Layer 5 of a small transformer language model trained on English Wikipedia (8 layers, counted from 0, width 64).
A neuron's activation on a vector x is GELU(weights . x + bias), where the dot is the dot product.

Input weights of the MLP neurons that the questions are about. A number n stands for n times 0.01.
n15 (bias -0.007): 5 -10 -32 45 68 32 49 -23 -6 -1 -70 14 -10 -34 -56 7 4 -34 -58 46 24 -3 23 15 -23 -1 -16 -6 -19 44 -48 -20 20 -4 -15 -43 41 -61 7 -18 -15 12 -2 16 1 24 57 19 5 -2 18 9 -46 64 19 -67 5 -15 -16 -37 39 -6 46 -34
n29 (bias -0.006): -2 -48 -37 18 -6 20 20 1 33 10 1 35 -34 -6 -31 -14 -33 11 -45 1 -12 1 10 25 -65 -31 -48 -46 -23 80 -18 59 -22 -4 32 5 -29 -42 -59 59 -29 -7 -33 52 23 -44 15 34 -23 47 -19 10 -13 80 62 29 -20 42 20 -16 13 -45 23 -7
n53 (bias -0.019): 22 -88 23 28 -1 19 -8 9 -2 11 -3 -2 21 -12 -31 13 -57 33 -30 -1 47 0 22 0 7 14 30 21 -44 -32 -47 71 -10 -29 61 12 9 -32 32 5 -22 -62 12 -49 14 -39 46 18 -44 5 16 -33 8 62 -9 11 -2 2 0 -13 51 -14 -42 -14
n73 (bias -0.000): -28 15 3 25 -1 25 -52 -52 -18 -17 0 9 -28 15 1 41 -17 -27 -17 -17 1 47 21 -61 63 31 -10 -3 -29 9 -23 -7 33 -9 28 30 6 12 -25 -23 4 28 51 -32 54 0 -7 -4 17 12 -4 -8 -39 20 -49 -11 -35 17 -28 -4 27 -49 10 2
n83 (bias -0.003): 41 65 17 18 20 -4 -12 -61 41 -23 -37 -2 -38 25 -28 -2 -1 -12 -49 46 -20 15 42 10 29 -16 2 -2 -11 14 -35 -28 -14 -13 21 -39 -17 4 -1 -24 -7 -4 12 35 -46 13 33 -10 -23 -2 38 10 22 33 -35 -7 -20 -17 -8 -39 36 9 20 6
n89 (bias -0.021): -48 23 -9 3 6 -30 -3 -12 18 -40 17 9 -10 7 29 43 -8 0 -29 4 24 46 29 -7 -9 -32 19 -34 -23 35 -13 -21 18 8 10 25 -44 -50 -15 55 21 -19 29 -23 34 34 18 33 -1 -71 24 -10 -24 22 -15 7 -30 -46 -66 49 5 -28 26 17
n93 (bias -0.011): -8 -7 13 -3 37 -15 47 -17 22 1 39 49 29 -24 1 -4 -27 19 -16 -40 -9 6 -31 39 2 -10 -30 21 -8 3 38 11 -16 -5 55 9 -19 -50 41 -9 -13 -18 41 -16 1 -6 22 7 -4 24 19 -6 19 -2 -27 -48 -8 -23 -20 23 -66 6 -19 17
n98 (bias -0.022): -13 55 -39 10 1 -7 17 29 37 -25 -15 -4 37 -8 47 -42 -3 -10 -47 2 -25 83 44 11 7 -4 -5 -43 -15 8 -13 -13 -26 -54 9 -32 -17 -53 -43 41 -25 29 -22 -19 -9 2 29 -24 -33 32 -25 -13 -19 41 48 64 12 -55 -21 4 36 -5 10 15
n102 (bias -0.008): -8 -12 -17 -34 -7 48 -12 15 -15 93 -1 20 -11 10 -45 -34 25 58 18 -44 33 15 7 33 -17 41 -54 -3 48 -2 47 -20 25 30 -7 -17 -10 29 42 -22 4 17 33 18 7 -28 -47 22 -87 23 -32 14 13 -15 44 26 -16 16 -40 13 1 -75 -39 -26
n108 (bias -0.011): -27 -14 -1 -31 -29 -34 10 -31 23 45 71 2 26 -38 1 5 76 -19 34 -3 25 45 -18 -31 47 5 -43 -26 6 20 -14 17 -20 -64 20 23 7 -19 6 42 66 -15 10 -69 -43 21 -40 -66 1 -42 -57 -6 -21 -21 71 -9 49 34 34 29 44 1 -21 -4
n115 (bias -0.022): 47 -32 24 -42 9 36 55 -19 -42 14 59 -55 27 41 -27 -78 8 80 -40 -52 3 -32 -10 46 -54 -20 25 -4 -31 25 -14 -40 21 20 9 -76 -5 51 51 45 -40 5 -1 -5 -25 59 54 -9 23 -38 -51 -32 -66 -7 55 -11 42 -13 -25 86 -25 -18 -22 38
n129 (bias -0.017): 15 20 30 -62 -24 36 -56 42 -33 1 46 15 -4 50 6 10 10 8 -31 -7 -6 17 22 -6 33 -19 18 4 61 44 -20 -22 23 -4 18 8 -13 32 32 -10 -29 -24 39 10 -13 -9 -30 -43 -39 -4 -49 -50 -6 -32 -28 -30 -46 5 -19 0 44 21 -34 43
n131 (bias 0.003): 5 -42 13 -9 13 -80 -37 1 20 -55 11 1 -42 51 8 -14 -5 -7 -52 6 -3 -17 -40 2 -17 19 25 36 -23 20 -1 5 22 24 29 -16 8 23 16 -22 36 8 -37 15 21 -18 27 14 -10 7 59 -52 -21 27 4 -12 -2 -2 -11 -20 -14 -26 -30 16
n144 (bias -0.017): 54 11 52 -34 42 19 -16 -49 11 2 -30 22 59 1 -35 61 -81 -12 -44 27 6 -50 5 -12 -22 -8 57 -29 -24 -42 2 -10 -53 -37 33 41 5 36 25 -38 -9 -35 -53 33 -13 5 -24 15 -12 13 -44 -1 13 -54 -40 -14 10 31 -33 52 94 -3 9 25
n150 (bias -0.013): 33 11 -11 -7 -16 28 -8 -40 -36 -53 -19 0 -2 -4 6 11 6 23 14 -17 12 41 16 -6 -15 -41 -13 -70 -2 38 -21 -8 -23 7 45 -26 -31 14 -37 85 -16 6 -39 -14 25 23 37 -26 -11 3 0 22 -65 20 3 31 -22 19 -5 34 -6 14 32 9
n155 (bias -0.013): 6 -8 23 17 -5 -26 35 -17 -30 11 15 36 18 37 -18 26 -15 -15 -14 -6 17 62 0 -30 31 -16 -13 -66 33 48 -25 -15 -22 7 2 6 40 7 -12 52 -29 13 68 -6 -6 -40 -28 -17 -48 10 -17 -33 -37 0 14 -38 -6 -14 10 19 12 34 -27 -57
n163 (bias -0.021): 43 -40 -11 -9 0 -1 14 7 7 -12 21 63 37 -42 25 12 -8 -5 4 12 41 -29 -51 31 -25 -44 -5 -42 19 30 21 23 -44 -58 -13 8 -38 -3 -5 3 -15 -28 -40 -45 26 -5 9 31 10 32 33 -1 0 21 -7 15 -51 6 12 12 29 17 1 -36
n180 (bias -0.012): -12 21 55 14 13 -20 10 24 47 20 -1 50 -3 -36 28 -23 -22 66 -42 -33 64 -22 -77 25 -40 6 86 -24 15 40 1 37 -1 -51 52 -36 -9 -12 14 -16 -10 -16 37 -18 12 -33 36 -31 -46 40 34 -25 34 -21 -69 -64 13 -5 59 -31 -29 19 -64 -4
n210 (bias -0.028): 35 -23 65 -13 -16 -40 77 -2 26 11 29 34 31 44 11 -22 -11 14 -54 -43 12 4 14 35 1 -43 -51 -32 -69 86 -4 -44 15 39 1 -9 -41 7 -1 -22 16 -64 -40 -81 41 21 12 16 -6 43 23 42 11 -29 -17 43 -10 -19 18 -6 -20 29 -7 -18
n213 (bias -0.000): 42 1 -32 26 46 15 -23 50 33 -4 -29 10 -74 -41 -83 -27 -10 -3 4 0 -67 -1 6 -29 -11 -4 10 21 5 29 5 5 7 -29 43 -55 -31 -15 -12 6 22 26 14 -41 40 -21 54 17 8 40 25 29 3 -19 -9 16 49 13 -1 -22 -3 -5 9 -36
n245 (bias -0.004): 27 -44 -16 13 -2 -57 36 -29 -1 18 5 2 -11 -12 -53 15 -13 -24 -40 39 0 17 11 -14 -9 9 -3 59 -12 23 -18 -68 -8 -29 9 -48 37 -12 -21 46 67 -29 -39 -39 -45 19 46 27 21 -33 29 -26 3 40 28 -4 -23 -30 -4 -10 39 3 46 1
n282 (bias -0.020): -31 6 12 -42 8 -18 -8 14 45 -18 -13 34 -65 -49 27 -57 46 46 7 21 -10 -82 19 4 -42 4 11 31 11 18 63 44 87 -11 -29 -65 -16 8 28 7 25 2 0 68 -4 35 -19 -3 -22 -53 -50 4 -9 -62 29 4 2 13 -2 35 32 -13 6 -7
n295 (bias -0.009): 13 49 -24 -27 -6 -32 -4 -3 24 -47 -38 -30 -11 -22 -43 1 42 -63 -16 -14 48 -38 24 -18 12 12 14 14 49 9 41 -38 -5 1 10 -11 -26 -17 3 19 12 -39 30 -13 10 -9 -7 -4 -12 32 -15 -34 13 13 -29 16 -8 13 -34 25 -1 21 50 55
n296 (bias 0.001): 17 10 36 -38 -15 27 57 -53 -14 -57 -21 -12 3 13 24 -12 -3 20 -10 -34 70 -50 -8 83 -14 -30 48 19 19 10 20 31 41 61 14 22 -15 -4 34 -55 -45 -15 -34 -54 -2 35 25 4 13 46 -4 -22 3 5 -47 -21 -39 -32 41 -32 -22 -19 -1 -37
n320 (bias 0.003): -27 -29 46 -17 -30 -44 -32 49 -6 -22 -15 -3 8 44 15 -30 -13 8 -32 -2 -35 45 -4 34 0 -13 49 17 15 -29 32 0 -27 -44 -15 14 46 0 -6 20 54 -9 36 -20 -6 -14 -30 -48 -17 -15 -2 22 31 11 21 0 21 -21 7 41 -29 3 15 -1
n344 (bias -0.007): 29 -52 8 4 -47 -24 68 -63 24 -7 -33 28 2 24 48 -19 7 -12 -67 6 35 41 1 14 -9 -41 -12 9 -2 -16 0 -57 -28 15 -11 -14 -36 8 36 46 42 -20 -1 -10 -10 -13 31 19 -14 -26 -28 -20 15 28 -4 -4 -68 -5 -9 28 7 47 6 13
n347 (bias -0.010): 16 -15 2 -6 -24 15 -6 17 33 32 36 44 -16 28 -27 4 -41 -32 -62 -43 -11 -19 -30 15 -8 7 -5 7 -1 31 -22 38 -19 23 49 -20 -41 -2 -36 22 -12 0 15 19 -16 0 -6 24 22 -2 -1 9 14 -3 -1 13 0 5 -11 12 19 16 16 -46
n368 (bias -0.005): 27 50 -25 -58 -33 4 -40 -1 10 -21 -31 55 2 3 4 3 12 14 39 2 -21 -19 -14 -56 5 14 -5 -13 3 7 17 -7 -31 -9 -19 49 19 9 -1 -21 51 -59 40 -10 -10 -20 42 -30 -15 17 8 13 -2 29 20 53 -61 -5 -71 43 5 15 16 21
n457 (bias -0.015): 30 1 14 -28 5 57 -42 -3 3 -8 -26 3 -6 2 40 -19 -20 1 -38 17 26 -7 16 26 -12 9 55 22 -17 -20 7 45 -28 -18 -9 -16 -45 -13 -5 29 54 14 -11 -4 -7 -37 23 -17 -21 -3 -20 -1 -12 19 -21 -7 44 -8 -8 5 31 48 -48 52
n466 (bias 0.007): -41 -5 -17 21 -23 19 -19 73 74 -17 36 -21 10 -20 3 -62 21 -45 -25 -23 -61 -6 21 -64 0 -17 4 3 8 3 -18 22 18 -6 -40 23 -4 -6 42 2 11 -62 26 -31 7 9 -19 7 -15 32 27 -15 1 5 -4 51 -19 33 47 59 18 -29 -8 -1
n473 (bias -0.010): -6 7 -3 18 -27 -12 4 35 -4 -24 13 -30 -44 -2 14 49 9 -36 0 -14 29 -11 25 -25 5 22 12 31 50 -41 32 -8 15 8 49 -6 -46 10 -28 22 -19 -20 -13 15 20 -42 41 -32 -15 -22 -22 9 -7 -8 21 -10 9 27 -1 40 -34 -29 4 22
n486 (bias -0.036): 6 15 15 1 68 -65 79 -5 -45 -1 46 -20 71 -13 -38 10 -24 10 -25 -3 -30 -10 -36 29 -6 32 -10 6 -12 46 -13 -52 -9 -10 14 -49 46 20 24 -23 -6 17 -25 27 31 0 29 -3 34 -18 -23 -9 3 -7 -22 -28 -28 10 25 2 2 -59 4 -14

Each question shows a token from some text and the vector x that enters the MLP there. A number n stands for n times 0.048.

" was": 23 -9 -2 12 -6 -3 -28 -16 -15 4 0 57 27 0 13 0 25 -23 -30 -1 -6 -16 8 22 39 -5 12 26 18 -14 -46 14 -17 8 -27 -1 -19 13 -22 20 -18 11 -11 -11 2 32 -27 9 -13 5 1 -17 24 23 8 -4 -9 -8 24 7 -59 -10 -28 23
The two highest activations, in order: n344, n163

" December": 22 -14 -31 16 23 12 -24 -17 -7 -18 1 44 24 -1 -4 26 9 -33 -28 -6 -16 -37 7 11 33 4 23 17 11 -6 -50 8 -21 0 -22 22 -1 17 -8 16 -5 15 -18 7 3 43 -18 -12 -19 8 -1 -8 23 2 7 10 1 -21 13 23 -42 -39 -12 22
The neuron with the highest activation: n144

" ": 22 -10 -17 31 -2 15 -15 -12 -3 -19 14 28 20 0 -12 14 13 -8 -6 1 -20 -20 20 7 32 -23 14 32 26 7 -49 18 -10 13 -30 -9 -15 4 -50 24 -16 3 -16 7 23 -5 5 -14 17 8 -7 3 21 12 25 -4 10 -38 5 -1 -64 -8 -33 20
Which neuron fires most, and how strongly? n29, at about 2.5

".\"": 19 -10 -14 20 7 -2 -19 -4 -9 -1 -9 43 26 -15 12 6 22 -21 -8 5 -7 -18 24 22 45 -14 3 36 21 3 -62 23 -25 13 -25 11 -6 16 -18 7 3 4 -2 -22 11 32 -30 -6 -25 1 -12 -11 15 13 -3 0 -6 -18 8 -3 -53 -4 -33 28
The neuron with the highest activation: n129

"gar": 39 6 -32 14 3 30 -18 -7 -29 -11 0 47 16 1 -5 24 14 -10 -15 0 -13 -19 21 13 30 6 10 19 9 -34 -48 -14 -31 3 -27 7 -28 15 -27 11 11 6 -18 -26 11 17 -1 -12 7 -2 17 -5 8 31 8 4 8 -12 10 20 -66 -9 -6 11
The two highest activations, in order: n150, n457

"ture": 33 13 -15 8 -14 0 -33 1 -18 -18 2 24 19 10 9 8 5 -34 -21 9 -5 -23 32 19 26 0 15 24 18 -2 -41 12 1 -6 -32 15 -13 21 -32 12 -1 16 15 -12 15 30 -8 9 -2 -9 14 -22 14 8 25 -9 -10 -14 -8 4 -78 -10 -33 19
The neuron with the highest activation: n129

" do": 30 4 -32 12 -8 -1 -13 -12 -7 -13 2 42 32 -14 19 -11 8 -9 -36 6 -19 -12 20 23 44 3 14 31 18 4 -40 13 -27 2 -24 5 -29 10 -33 19 7 7 1 4 -2 8 -2 7 -30 1 11 4 8 14 12 10 4 -28 1 9 -75 -10 -11 14
The neuron with the highest activation: n98

" though": 25 -24 -30 21 -1 0 -14 -16 -18 -16 6 44 27 -16 7 13 14 -8 -25 -8 -2 -19 12 16 45 -5 12 37 27 9 -39 13 -26 2 -22 1 -9 22 -17 6 3 12 -8 -15 9 31 -18 -4 -19 3 2 -14 9 29 -8 7 9 -14 13 13 -70 -9 -29 8
Which neuron fires most, and how strongly? n163, at about 2.3

"\"": 31 -4 -15 2 5 6 -26 -8 -14 -7 -1 39 25 -8 14 14 19 -24 -21 0 -21 -16 9 18 55 0 2 31 21 5 -62 1 -15 11 -24 2 -3 6 -26 6 -10 -4 3 6 11 41 -31 5 -20 1 9 -2 19 12 10 8 -13 -16 6 -5 -60 -16 -23 25
Which three neurons fire most, strongest first? n129, n83, n73

" led": 17 -4 -20 14 -5 -3 -25 -11 -24 -20 11 44 20 -18 -10 11 28 -18 -23 -4 -5 -37 15 26 51 -1 1 33 21 -4 -43 8 -14 7 -21 4 -22 12 -27 14 2 14 -16 -8 11 18 -18 5 -11 1 10 -7 8 35 7 7 4 -19 22 23 -53 0 -38 8
Which three neurons fire most, strongest first? n163, n457, n131

" described": 32 -15 -32 8 -8 -13 -14 -20 -2 -9 19 46 34 -13 0 9 11 -32 -16 9 -10 -26 15 44 40 8 12 40 24 2 -44 11 -7 14 -21 -4 -25 1 -21 13 -11 3 -5 -12 8 25 -23 -1 -25 -5 20 -8 2 19 11 9 1 -21 10 3 -51 -8 -25 12
The neuron with the highest activation: n163

"ner": 60 6 -41 21 -28 7 -22 -8 -30 4 13 31 -8 -11 15 13 11 3 -19 3 -34 -19 15 10 29 13 11 35 11 -1 -40 -4 -20 18 -36 13 -15 1 -28 6 6 -1 11 -9 3 16 -28 -10 -2 -5 14 0 25 14 4 -8 17 -2 -2 22 -60 -17 -12 18
The neuron with the highest activation: n368

"s": 24 -14 -13 9 -5 22 -7 -12 -13 -25 29 29 13 -8 -1 4 3 -16 -17 -11 -7 -31 5 21 31 9 14 35 21 1 -49 2 -8 8 -29 11 -8 13 -17 23 -14 6 -4 -3 -4 16 -8 16 -7 3 14 -2 36 1 14 -9 8 -24 -12 6 -89 -23 -3 33
The neuron with the highest activation: n93

" to": 20 6 -27 22 1 -6 -26 -11 -13 -1 3 47 15 -12 12 5 8 -14 -41 -10 -15 -27 10 27 36 -4 15 28 18 1 -45 11 -10 18 -11 13 -26 13 -37 9 6 4 -4 -5 12 28 -13 12 -26 -3 5 -3 16 24 11 -9 10 -29 25 15 -68 -5 -22 3
The two highest activations, in order: n347, n93

"ll": 55 -4 -36 19 -19 11 -35 -9 -7 3 27 31 12 8 13 16 5 -19 -8 8 -5 -21 18 -1 37 2 -3 33 5 -21 -35 -1 7 14 -32 -14 5 -6 -26 13 -18 4 -5 -7 -3 16 4 -21 -8 8 21 -4 29 8 17 3 10 -21 -12 18 -75 0 -20 0
Which three neurons fire most, strongest first? n473, n368, n347

"chan": 21 7 -71 7 -29 26 -7 -5 -19 -2 16 0 31 5 -13 11 -7 -29 8 0 -21 -17 11 15 23 -7 5 17 18 -9 -37 -13 -10 28 -38 -11 5 -13 -17 29 10 11 5 -5 4 34 -7 1 -2 15 21 3 12 49 21 -27 3 1 -10 17 -57 -1 -16 -1
The neuron with the highest activation: n15

"-": 37 -9 -37 23 -10 16 -22 6 -3 -9 18 29 20 -6 -3 12 6 -36 -12 1 15 -28 14 6 25 -15 0 13 11 -9 -35 2 11 -7 -32 11 -21 8 -30 26 -41 22 2 1 11 14 -16 -11 -4 18 -15 -9 34 24 26 -6 14 -22 9 4 -72 6 -6 12
The two highest activations, in order: n473, n29

"own": 37 13 -32 8 -14 -16 -20 -7 -16 -1 2 27 38 8 2 18 -4 -18 -12 3 -32 -23 3 40 35 15 13 18 11 -8 -52 -11 -15 17 -39 3 -14 14 -23 -3 13 5 -7 0 13 -1 -10 3 -5 -19 45 1 5 28 15 -4 4 -12 -7 16 -68 -17 6 13
The neuron with the highest activation: n131

" per": 36 -5 -25 27 -4 0 -20 -10 -15 -11 -3 35 3 -2 9 18 15 -23 -39 -11 -30 -16 9 35 18 -6 25 29 21 4 -31 8 -18 6 -29 11 -20 5 -29 19 -21 14 -8 -4 -3 40 1 17 -5 -17 11 11 11 22 12 5 2 -20 14 16 -68 -27 -18 12
Which three neurons fire most, strongest first? n347, n89, n29

" team": 22 0 -41 32 -1 4 -34 -26 -17 -2 11 31 5 -2 22 1 22 -32 -32 -2 -20 -27 14 5 44 4 15 32 16 -6 -36 -2 -2 -4 -24 -3 -1 9 -23 15 -5 12 14 -13 20 15 -27 -7 -7 12 3 -18 26 37 3 13 -10 -2 17 1 -57 -10 -28 27
Which neuron fires most, and how strongly? n73, at about 3.3

" at": 12 -10 -23 13 -1 2 -7 -18 -19 -5 -4 47 20 0 4 16 21 -24 -29 0 -19 -32 19 23 34 1 17 17 14 9 -48 10 -27 19 -25 16 -15 8 -20 24 5 15 -18 -12 15 38 -16 20 -17 -4 0 -13 15 18 14 -8 -3 -23 13 22 -63 -24 -18 9
Which three neurons fire most, strongest first? n89, n344, n296

"ambi": 39 4 -59 14 2 20 -12 -5 -33 2 -2 21 24 -6 -11 14 17 -23 -22 -9 -17 -21 18 20 33 -3 6 33 24 -20 -39 -16 -27 -1 -14 -13 -21 11 -22 21 9 12 -23 -13 3 30 7 16 5 8 12 -7 22 5 16 8 8 -12 1 24 -62 -16 -9 10
The neuron with the highest activation: n245

"en": 42 -11 -25 14 -34 3 -39 12 -14 1 2 20 7 -1 3 7 5 -24 -23 11 -20 -24 8 14 25 -5 25 23 24 -13 -43 -9 0 3 -25 22 -4 -7 -31 15 -3 33 -12 0 14 37 -19 13 -20 -3 15 5 19 20 23 -4 5 -5 0 21 -72 5 -19 -4
The neuron with the highest activation: n320

"ter": 38 -3 -35 3 -4 0 -20 -9 -5 -9 7 37 9 -7 -1 19 24 -6 -3 -15 -28 -22 7 28 41 7 20 30 14 -12 -37 7 -48 17 -40 1 3 1 -9 4 8 11 -14 -9 0 23 4 -13 -6 -10 -3 7 40 12 18 -12 11 -25 -1 9 -62 -17 -15 26
The neuron with the highest activation: n320

" Beat": 41 -10 -31 11 2 2 -14 -15 -9 -17 -5 40 17 -14 4 15 16 -28 -8 3 -28 -32 18 17 42 6 -1 32 24 -2 -49 -1 -21 -5 -18 9 -15 3 -5 12 -16 24 0 -11 9 34 -8 -3 -3 5 23 -8 11 29 20 12 -3 -20 -23 13 -64 -21 -13 9
Which neuron fires most, and how strongly? n368, at about 2

"di": 47 5 -39 12 -13 25 -34 1 -24 10 7 50 0 -10 2 8 -5 -18 -6 -6 -19 -8 28 26 34 11 12 21 5 -17 -48 13 -25 10 -16 -18 -9 -7 -28 1 9 10 -17 -23 -1 14 -9 -9 6 11 20 -3 27 12 16 3 10 -20 2 -10 -64 -4 2 30
The two highest activations, in order: n457, n213

"gu": 44 -14 -60 12 -6 8 -21 -3 -2 -1 19 30 15 -15 3 10 4 -22 -15 8 -2 -18 5 4 46 -15 11 25 28 -7 -39 -5 -19 15 -24 -21 3 -2 -22 7 8 24 -13 3 -6 16 -5 -2 -16 8 3 -4 29 31 11 0 27 -21 2 11 -68 -10 -20 15
The two highest activations, in order: n245, n457

" works": 27 -7 -22 10 0 6 -16 -30 -12 -21 21 50 9 -18 -1 10 24 -27 -30 -9 -14 -22 19 22 39 -2 11 40 20 -6 -41 11 -7 2 -32 4 -12 11 -6 25 -6 5 -9 -6 13 26 -21 3 -8 11 3 -16 23 7 14 15 -1 -21 -8 13 -66 -7 -21 19
Which neuron fires most, and how strongly? n93, at about 2

" Music": 16 -2 -18 19 26 -13 -21 -17 -10 -14 -2 40 22 -11 -10 8 12 -29 -14 1 -24 -32 25 15 33 16 10 44 13 12 -34 6 -31 8 -30 10 -15 10 -24 -3 5 15 -8 -8 13 35 -16 -14 -4 15 -1 -23 16 18 12 12 3 -20 -16 11 -65 11 -24 20
Which neuron fires most, and how strongly? n295, at about 2.4

" minor": 27 -16 -42 14 -9 -7 -3 11 -6 -11 12 29 29 4 -2 20 14 -35 -4 -6 -18 -48 4 13 24 18 2 35 23 -11 -52 -18 -27 2 -23 2 -5 3 -26 14 -8 23 -2 -13 14 35 -10 -4 2 9 10 3 4 39 1 -6 19 -18 9 18 -64 -1 -15 5
The neuron with the highest activation: n245

" in": 15 -14 -25 17 9 -2 -8 -13 -6 -7 6 45 29 -12 -3 22 9 -24 -21 -6 -17 -36 16 23 45 -11 16 21 15 4 -40 -1 -23 19 -36 6 -15 2 -19 12 -3 14 -15 -12 14 37 -26 5 -16 2 -8 -8 25 24 17 -4 9 -25 24 17 -59 -17 -12 12
The neuron with the highest activation: n163

"la": 16 -2 -32 11 1 14 -19 -9 -13 -4 -8 35 12 -5 -10 9 24 -11 -14 -15 -34 -9 9 24 40 -4 10 31 10 -3 -42 1 -33 24 -31 1 4 -2 -12 8 17 11 -21 -16 13 26 -4 -4 -21 -4 13 6 36 33 9 -5 14 -24 5 19 -70 -25 -12 22
The two highest activations, in order: n320, n93

".": 45 -11 -40 19 1 12 -35 -3 -1 0 4 31 23 -5 34 0 23 -12 -21 -6 5 -13 13 10 30 -6 3 28 28 -28 -66 26 -8 15 -6 14 -2 12 -37 20 -12 4 4 -27 1 24 -28 4 -15 -6 2 0 21 10 -9 0 -7 -7 8 -5 -38 -24 -31 18
Which neuron fires most, and how strongly? n53, at about 2.2

" the": 32 3 -29 14 -10 2 -16 -18 -16 -15 19 33 10 -6 11 1 12 -4 -30 -6 -11 -19 22 28 30 -7 14 29 23 3 -41 6 -13 13 -21 7 -15 14 -28 15 -15 13 -4 -8 2 37 -22 6 -15 3 -2 -4 9 35 16 -11 7 -21 7 21 -81 -4 -27 8
Which three neurons fire most, strongest first? n115, n296, n93

" Korea": 21 -6 -50 20 17 13 -32 -21 -20 -2 15 9 13 17 6 22 8 -41 -14 6 -27 -13 -3 5 19 14 9 39 11 14 -26 -14 -16 2 -27 -2 16 13 -6 16 8 6 -6 -4 16 42 -35 -16 -17 10 4 4 32 36 -23 -4 20 -8 -4 5 -58 -29 -13 18
The neuron with the highest activation: n73

" Ste": 23 -12 -47 20 -14 -16 -14 -3 5 -18 3 38 16 0 -3 18 -3 -14 -7 -5 -36 -17 10 14 30 6 0 33 15 11 -50 9 -21 5 -15 11 -11 -7 -20 12 -22 16 2 -11 5 24 -29 -2 -22 6 19 2 42 43 26 18 5 -18 -18 15 -55 -20 -6 16
Which three neurons fire most, strongest first? n29, n98, n347

"ulation": 14 10 -30 19 -23 -1 -45 19 -7 -15 -2 31 23 3 -2 -1 7 -27 -23 6 -11 -17 31 14 41 4 16 17 17 1 -32 -2 -1 12 -27 25 -21 0 -32 16 21 18 -8 3 1 44 13 11 -4 -20 21 2 10 8 11 -11 -23 -22 -9 7 -67 8 -30 -6
The neuron with the highest activation: n89

"2": 16 -16 -39 9 34 12 -22 -1 -8 17 6 23 50 -1 1 21 6 -30 -12 5 -17 -27 0 18 33 13 11 19 6 -11 -45 -18 -13 18 -32 0 -14 21 -27 19 -11 28 -10 -19 6 33 -8 -1 -7 6 10 -12 14 11 23 -6 -14 -17 20 -4 -52 -33 -17 24
The neuron with the highest activation: n486

"r": 43 18 -24 20 -36 -1 -36 5 -13 -1 6 20 -12 -5 6 -10 10 -1 -8 3 -44 -22 22 3 23 -3 -10 41 24 -13 -51 15 -4 18 -13 14 -21 -5 -15 6 12 6 14 3 12 45 -14 14 -6 10 29 -6 2 27 19 -4 3 -14 -12 -10 -59 -14 -30 7
Which neuron fires most, and how strongly? n466, at about 2.6

"gli": 33 18 -36 13 -10 17 -23 -8 -28 -5 -4 43 24 -7 1 15 13 -31 -16 5 -12 -13 37 11 35 5 4 28 6 -26 -38 -11 -18 6 -39 -16 -30 -1 -36 12 -7 6 -3 -12 18 19 8 3 -5 17 20 -6 23 11 24 9 14 -7 -2 16 -61 -2 -13 -7
Which neuron fires most, and how strongly? n98, at about 2.8